Layer 3 of a small transformer language model trained on English Wikipedia (10 layers, counted from 0, width 128). Numbers have three digits each and are written without spaces.
Take only the direct path to the model's output, skipping the later layers: a vector added to the residual stream pushes a token's score in proportion to its dot product with that token's output vector.

Output vectors of the tokens that the questions are about. A number n stands for (n - 500) times 0.003.
"ents ": 321480681472352618405384466302451469497435374411381429509693766597323474300543428672448409621451439419586282633667278509585530425624610461436511573373414555515466366578493498369482493467651737512663385535475480490577383712509462503648592653564422698162576566474531341460451716232540414501363711461261487437465420611525408562535536627616436482408633536717383467677556652697677434510295
"201": 566488583443548393641317500553392470420434429484575525635466526517535624498482679386352640727542517611465456483702415366578352385280400523444536372666680562433369564679588390603395568459449370462675583476701487640367361437377369415441388483521443520524433318684541634421459699551576340608608449296570434404358653598711482477553494601474433549452349607563625603557469531386483492462317
"o": 477605520530449504387630476581456458482475563529341411398461650457435487343549445496668473457408546424373467520546520379415569410510628450645663408644354448419462449518527412389594455566540590543535665508430471382606569496563562455473325530362606567368468645588404640570436253540460580479432469511559509702586510383561496632474484432525488343567560467556539658494439419464527666364664
"has ": 531420357383788390431423534377309541479435509632492408591564582475748590268585549443266563634331484501338395442698598439583337604543510562583603572425543530450201517452615785398188600612707459512612607522543579307343548592494583538553656723537396528318555330420574374556610539564705306550413448343578628583523558465598594508492647442526491501428608401508488286366429380699514312511254
"ly ": 369682599605672323585270487403466338624749405452572612543402405567519642182522434668687551691373493303454570541605465533549574573486336607472608435318464588541639312486360343282435551417422580418480548326471563628392452549405670631416506311526338529388560558443669488535605469436440556546506406232429552620502468894551486591485360376731541502436662433394590448569336745502685371490513
"year": 243539387652726354753407547429449646416424535511609546752638697599538743453598603560550577674485203504562624286419716288633556709612334480354408295435622568489414096503389660411369611449541702558508464541507427455302317487579506531465504433523491362291324107584710351725626419175452511549447586284448260597503512560605388564509302579750469532594463421660538685532409612455495388539645
"al ": 494446535378571526353613521533545646523474362649475489523492432556384357559509643620502524359509609646513417527663394723573611345548389485286372595537407425612466629343603382530535514597587645452476558194443658531580554592422448487452400471421470491419574490386542522351565544439415566334478427445547598655416493482450594270471641350589526354354533447521537666488511529525642432591581
"ry ": 452704413487548374377590452315538323646585448505675530545476388618666449334664614656625453553522510523485591578758530563660521423426525575355614408618614499470573373478500487459526475461503583724337387189391757687429359621277417561594665712294286502410357541736539488521479569383503343486625498650238368468379565407439586481492398522646447474395309492347581256681291382676726454511474
"le ": 433626371289564493504500429497249443835518299562604579668429392459543615287563668580491366430403484362402437630647423478567581558412628613526686614553305532377564375691548522472416519345529523569242397360401563648385528419413437701342482531604404464650592475511633763476556728451571563299335617454555494604628534557362650431484466428614474539500417534328457550469380450694627390575235
"th": 526506515683501454514554516486551471271448610463329408608372606438713476445360418354609561483371351541462537559450550698554514484587363629606532553487553486433733593302629532383557506369498610319620382448574454501498464435620514415462491320532606678571527309660695646526531423378478425500404712674455365495612580313468590628463434436568472596316526384487741450342403399489465377506590
"ne ": 587655365618382435744559453445522293551409671426572645702516524459555397354435750680522702596511366438704359367525410649650381484433580482274641545531407616490485466486232532409467508290606517602499367349417391516591543536747456467376666512563382569440306569433667612451576587381474610457373639507384584668447464391602601343486350695532504407299395570403480475414598299563656451550387
"=": 254649513492436344440316434238604523479380447377414382440728195594407409493534801220396260969415350558518547656523402462673311461656641692242707745609702480623433447760406671550150531372470631508668384605421509456540395694641525557509878782650389580490584322352124406256538528477803367664256474180554675559413414806703534471564542274416515570568428685465460302600594470385617470509362

Output weights of attention head 2. The head adds the sum of these rows, row i times number i of z. A number n stands for (n - 500) times 0.00056.
o0: 488455372465707384672389531476418597520632630307456295573141477693532721665196301571574639509521569402574578551489681533479648688679472408437543638571522576435517436477357500504506352436445460468422429358643539345516372521611244479675405712316303606439726410408368556523608466531494764534469523649272567427597530156425715559539494463399653634589513431628466502579443318563293433490445
o1: 520377696639859624286418449765475354528422379379523540396502501427305566362452454316727430686377407387505470518273151763438755645637614717653700619669423499190555612629265335473692605648505397552537459421643416311582585498260463757523728408504380439334139451442491672513442582476719497758464554259553471636417355496541275785565850625407539680397773402530242518627481227475461563394302
o2: 378454346452481560476284562492679563355502542440217583481427580581405492373468364416415577505589566427674643129457455429407591754772518791383541346307403341546601219458511537437807707608413415535471460301609659462663631493450733481625475448160487529515442581724687603484504335465397602652680297532554459429292663540566606503418381688457434444666523597663593482389486537480565534527301
o3: 575721030629791432564599679528624489537820414360381552573578357642579277764577501340337749548391506698553435488629353418578641494572482401424400244693387402429448411562752619389175456447517463511398451367204612566345486566376354565375524505707510528440280432232397553470459550663563578536509396616703749545621611645282444296211497322380486424604607672516523534301577687423632499680536
o4: 501516438480857529576355321529604364549720494298716377447486640794423368855559449461421620248268449423541476652556376633613488371711568430348604627327728435371687243532238427355423605366316440604491646506607718462824578499481347520289478439362381391235624450860570543799574374327490335439663482327383372414415631432661401652639537504526710396564653517612596235469365439483634672447474
o5: 537487592498482649643656316403672730501753242608263358355433177223407555335452651487391518315433329378674506493636486652601396765389334528579609353689446536702368606599449378397494560495472325375482408572378447696295613494559332618525466617651453450448684595532280513442399567629436452886681672454478433533378652684541442569351413240468420563397298579697567446635635427348562578597583
o6: 303526451590591648370494462278454405360240586434473403626536767520673360286623468427779397736613519298542308558369595606201634491408372285672449534393562530666673613563492602569271461529483492526643384694631237634692255487524473635564461717217392478540729579535390533513425519431790530340177669693223521578429466485425662502569692723523749507505253461398403463398634471480117352353453
o7: 465442376745285775712300462611584769797362682371593426387152490424607308388422481512562530774517478325286599457385462494538359501484449807613522561511531467567324553631453668385583389521542554428515448755481346536568412443629648664443613630440453558391333296353381590751407414593532376704568617639404518495465293474278518666421532498597457423435349661362426562427449493410611369334439
o8: 229542286514560133392297640505612645450419455505514480365440520538640483491368275642311461487399441388560793571865553466559464696417371420488606499586388427549537535426440701448658543535459778415416702364489738516552359583528526397395529572580392654597484397542659350780560372672299475437490477303515574476401656166390660345524381455524429753577621699568538446723352593225412346280634
o9: 549782774526420605514614370680377523588497651551695338555553659324581387401317350384581536570387596565660338415423639528223416421530416491690713555558571704494517710478575409533662357517572443495401546569529043558490549239625254535503483484498461450394506659612453627312507447324702384485451648484521524543489653442548700381397694359421670746315408541393497454024390533340564543395384
o10: 534499523524230617731618158446394388416428431520399406534335580542650447451645386425579482674447502591582502581657404518376345566552429498530483345304516562328320511240687577669657377457248478399597679464508525698532421431684550451725505434274514543630683453465448587528548377513570495465592486758396601385574598543377621305757504426416754335532590529487614502342429575558552394525502
o11: 413450410500541379369612636334371448482105572447552659408596356333552429577632570467667595594493402598265329434554517424457432650539632484348419459370520433393423484379508680465498645438571664491673567469622558503509450508342450656354531490665488299418436470526539525663479587368618304401304671572574521581463636503434308660567579492505693581688564381445493572399464539623407658737485
o12: 345376428433532530554651362374364589400433625529518257496586404407531286627565378527256525746266583669530590460600491440228253619710472478527485455515688767507265332201376420534531702616597539320681661549361575760495422376475648602623533496508606590525501461562499602390690191592648437413542330598415698456678520579525345363530522374483387639603516354686292422557687614470578388445426
o13: 546493461579566417369495521445570458440720617483734351566375608612193586551757427342472513535513587460443336625511373361496420743398339400673647349660509562306439425499483520481289749732386424566520276419338462429781552455444512422524757405528618547520493337415332649575776467435700607603515631474404431520324426559594353377380632550287362431382718519662383403524594329423632386679612
o14: 171620466693543466531491493591403442847496627314674479314510505594476692396541426427507645366562352503512395485371280455537618692508441549634804275522397433543476543354647630530449513750366270399475411167467446457494494476540511432379584362644479385397457376765448704801514633368479574664325718280418236456605569343395491732445666634520742672654522548488429529526437502395489595471530
o15: 533494328504680464535383491483678594349633389448227608452434459511393438682522426472454542425493521511463554571476516544598629525765411499398329579475353311345447323393556485473662544442219587543544517299483627368403668688547489558683442431534417540573367778383488588436400485535532368528690484457772456450480652753487510505387391335346577395641734638536528556400733590373360541757371
o16: 550302529354794437429516524430502644662231368588211628494443339680441407542506451382369414492482734680481402501716586501436656391450622652509381370415471557227496405579423447599693597623613593408589365590406516432594721586493327307647491315301577639631291408616658545350447599242531406594424334641665343785541453379438563623647644426302582554268615387509345503413585657641439587760326
o17: 446561323410782596666574357431642613361443562612408563418704383537559397418495460433769735263631480596317259635464617477567556475641333571300479545483510590542417438380411535650387638512425454589512522269353374659502520270338501458321388305410408555530573662559369425742485448550411433675566691451600366406706759387480539468560637636396586614302560497532528392735329553479495613407396
o18: 309647397301317388526551483537500418526568438495375548475715276500354741540588563502573527658488516511595517601391330413700603718555459557512298281378293598317394409257808866567244670717220601319322407395436451620233474954311498590487654730719484605573432355531635674714374736720567486146472486570562256434471483592164644330632231455555303365532637575517544498553485343462493711407641
o19: 641363624352525414596630608633442636460424417525616691357354483423533640568566443455737398509435442457350490297472460664519513339320393785680651768383446632360574515619501267572387457337609670449527654767594269305458588496467329401535724445603524588603338300236358362372463587427440519421496529418584342443544426564602443752742506442720474370381400439644469416673449195465516415593716
o20: 610401542234444353512498618366453548338529587623467620568546619545741494625722223569536547518459651572613375182689648463492509348521385303196504694401606425458592585425708446565592582470442717519459454567362536527451448455440226293377478609547359718473646408381441669464506404595457453350412297326580785600547589546637715322643486356662494265523244491467486608572440647263406552602804
o21: 605471416476427538514424498498546600767626611408479464683320491875287387580496491598512542498396432461373549743369517372586653410574804392475531318437335409502610309419430303442602391536463560493600510447572721529497336398625572477457471500431529363333667511619718533258473393454520532536470263590526444469442373427620776548451379447521606580562747404399588392366499494645305544497631
o22: 570483477429513733613520438600479496510738625501431578428700558678446568543425650386443498572520605349407500467611433444511514149702573594541401463376324388493592371748488538416693264634483382431459476543367354407674604646699740381452497579313622673414424388474473244495363509518390570596721608685527300434467311547520376402340578489463306309367472454478447566606498453718354635501503
o23: 553436370519294500505520528465345711548324748583445713605353221343578554591303649594460382703541431408447384370501622324493499815273674484624579376770522131624371645574513752433495589335499419484192392475646478427363533476535346645447549773691585584553488465445504389435462253613601443581498530582535304460397518417411604507427440614392537488878523552349621766490456662358401467309444
o24: 526595745324342328511665469451522516713602425712450520488281578356403764489337698749583513270575676703259460466479715404622444531424530385330436605500513650478474408511579346609330434483586505520685497314695306460635556418453397550649415507420479489570500436764374526358805515362572584443497446567443647280458380335454545400328353454528655553472518449462613462438465391555369550660503
o25: 418724540573335498438444578504344660543514533355451467277458482460576794394384584371490499565575670312359570428501484446435736650627320619615565540560420383440541364518574622527582575479544531549545446458586373327480663533555603484517523491667549333480356613242669427643401457466278663257502794486535456329333492316546373746515541456329541651673545465536589484489404235487563817578467
o26: 547603316397350383523777520598567577510576726425519494511425719679594376311632606527572670719478678508488491257713586568492604315565434418592609476484318546443611531517660474559477243357690513320405526550480579598511362325400424360458657377369507593444376375405572528549394316543433524485410381464568635266390547373407451235490558673559555537552402725511673555613370480405475565365618
o27: 510666443468730580363616320470583449422553503513364513347502453399527396369439425477597455555688471516520434489413475527401489659409398516531533512683426458346337548270558352710550360713501440422466439441312503493536665521256554660358678360228551527459573423501396759381633617590797670583521587317852733528924425649363580206520342353396441486540650517387359576802606492442413542469466
o28: 593311353500421408736546308326361736464451375551580593341052334404459419546390501518358235493621308422561570615526467411475504678492430433539484664661537511171314616451515291447318816746376530563744568455598680540502613530340648682648709322596294644692397550497441426554640571241686663683816670604427543187622511626424507330557391404466392550407576453429493468595589424597316619591537
o29: 407272419618668340322314490471594525579526309372440635519645549384386445750492508519486497623465438526625715604343462525741584499774585498420321609433642385497524541349351565401549625548269494608575412350556622542255468776281628619683476504649387416395280734333609484581398439615268436485674276502707405617562357517536384547466526589495444462369412462522444609644641457533581355513530
o30: 289396573497573395376381546224457406378350344698367400542834703789477414471632423383504517280532551525782672665598395472529632649551472346567433645447648418714513559488256332548421551552636513672468540512110584631470396750509564299426346545609694461727418649408610486543345288662421385410510378478616369561323588380490407470393370453560527612419328550731529553673523515479611631496344
o31: 533592355251613303539610642569462400400590724435510534677564542787401595456622554624428790299472538657365449351450566546531480370667586536513524423406309485530635303352508391614405338418716480529487681355293746454289546415407534240411640348644527620570346361552636552519667549421519561240413352483588397571710521514449322431542340687490327505547541586631517548771423450464451643660478

Each question shows a token from some text and the vector z that the head gathered there. A number n stands for (n - 500) times 0.0087.

"for": 640411432456532477552548499473535539580380463486517511482509687499547611504429568444452493530588
Pushed down most: "ly "

"og": 497633511613448555503707458392318484562376550460758372499434387439604541497266468648504649436553
Pushed down most: "th"

"ey ": 424494529485536449621514521560474560564376561509540493485401459573557538422453512530424493583495
Pushed down most: "201"

"po": 570365573427410464596684505443582684723760487520457516440487413508532718723653428575541377190447
Pushed up most: "has "

"p": 536472504521478523498521492468494502447503499425475537482417529586512426466453562566509437453520
Which two tokens does it push up most, strongest first? "ry ", "ne "

". ": 503478493520487522543484469510450506456537506466506520465488483559527459495480520502502450465480
Pushed up most: "ne "

"overn": 341547282630300501531583434519452567615693514536548464529491496359485306448286475546459512529691
Pushed up most: "="

"d ": 517583661363444439552531514457441537645597579426448570558373556557439588408469520356415600551509
Which two tokens does it push up most, strongest first? "year", "ents "

"A": 556534474525438551469474500523451449460499470508475493518464488556514528584508554465540451519560
Which two tokens does it push up most, strongest first? "le ", "ne "

"u": 418387495508442451408451488578537701478338637609520401522483484481474530641704344416530491417459
Which three tokens does it push up most, strongest first? "le ", "year", "th"

"cont": 485594515537472531529487469569481500467531548495568502500499439526506455462494472499482443474479
Pushed down most: "year"

"ow": 458711588544366504368535537367484493432509597558613433613448338390632511339557369568362695487599
Pushed down most: "th"

"'": 526610528496616606452524683526579519566542576535425494359527517481428646457393612596620405488530
Which two tokens does it push up most, strongest first? "201", "ly "

"ur": 647420622213503730376501524460561537586565533499659554303445413383351624606607231494573559497414
Pushed down most: "ne "

"s ": 468466463486540454467466499462503557474463558476486543461540519539510493493514555428485528504626
Which two tokens does it push up most, strongest first? "year", "ry "

"it": 624535555372827576328401649345641636525493695655465619548490457551413385476489378531506722500469
Which three tokens does it push up most, strongest first? "ly ", "year", "ry "

"his ": 514536544513452516555550503502513482418493553486521530542518469570527487494505553587518468490576
Pushed up most: "le "

"two ": 549572512543520468522375427545421498412552424440529477501507487520549550512443492468454478474495
Pushed up most: "ne "

"|": 520538536420496563457495522469500444422422463488494497513529445505550520481532569508523454544508
Pushed down most: "has "

"for ": 580503522472469420596495484534542507479523515451466504465513570551455418440433557457553432522507
Pushed up most: "th"

"the ": 573525500483452482538475479493491499500554492472511507516440510582561481506485524522506458496493
Which two tokens does it push up most, strongest first? "o", "ents "

"d": 620426508442665601392435487467701573518455595691388484588521497478465446515528309394517667530448
Which two tokens does it push up most, strongest first? "ly ", "year"

"and ": 539517492489463515489498521510499490418549531499451464456483478584464400453467566522452531497507
Pushed up most: "ly "

"ther": 506457438528386517518630470526508583564493508538451538477454568426494514459496489501415551498511
Which two tokens does it push up most, strongest first? "=", "has "

"fil": 532532530471474498533471468432488510475524474507542466487516519536532549456510490541574481461490
Pushed down most: "ry "

"which ": 593549499487453554456439483479532441493549493477501579509463493573461495467412493482505479474491
Pushed down most: "year"

"al": 698508517450721635393444598403549415462472550665416496560497422474497400622432314482490748431457
Which three tokens does it push up most, strongest first? "ly ", "ry ", "year"

"sig": 576546497446433559454478528504413434511486453503490513475498470490527495564499492462550424476536
Pushed up most: "201"

"| ": 453498537445502533500508490506496448445463420511443436519512510543522525473521527511476481505479
Pushed down most: "has "

"re ": 458449464454466397540393497533655550540409541447520503475640529447481503528561638567519396522616
Pushed up most: "th"

"ass": 250585644589643492516482305536398755280595818423850593454492341580470500718471300492545439287498
Pushed up most: "le "

"min": 442499509311563651576477412658535501322475650440321488334560307201449429672180388331731409467489
Pushed up most: "201"

"o": 723494521422736640389435605433543387474479552657424525572502438480503329626408265475522781423465
Pushed up most: "ly "

"m": 548492511512461521516503488468514484474514487422480517483450497589528447494440540542522449482504
Pushed up most: "ry "

"ir": 523614524509453510434579503514438546518576638469462439410347386415418589658451464534509609420551
Pushed up most: "le "

"ans": 688474523436706591386478579473494423444495556595491558501486464464486357638439305464554683413454
Pushed up most: "ly "

"oug": 311458453591495576231649580461320567303546711574629618513604473548433698498435360348491457530552
Which three tokens does it push up most, strongest first? "year", "le ", "201"

"c": 562516505493458505542471505500491490484535504474495485524493513578527487481512499507515453489490
Pushed down most: "201"

", ": 504516546518502527556483479446452453406469516435516524507483500538481482459509462503537470476494
Pushed down most: "has "

"an": 436691597532397525380542559376497498434519577561629444627408352362656489320527399562404733519571
Pushed down most: "th"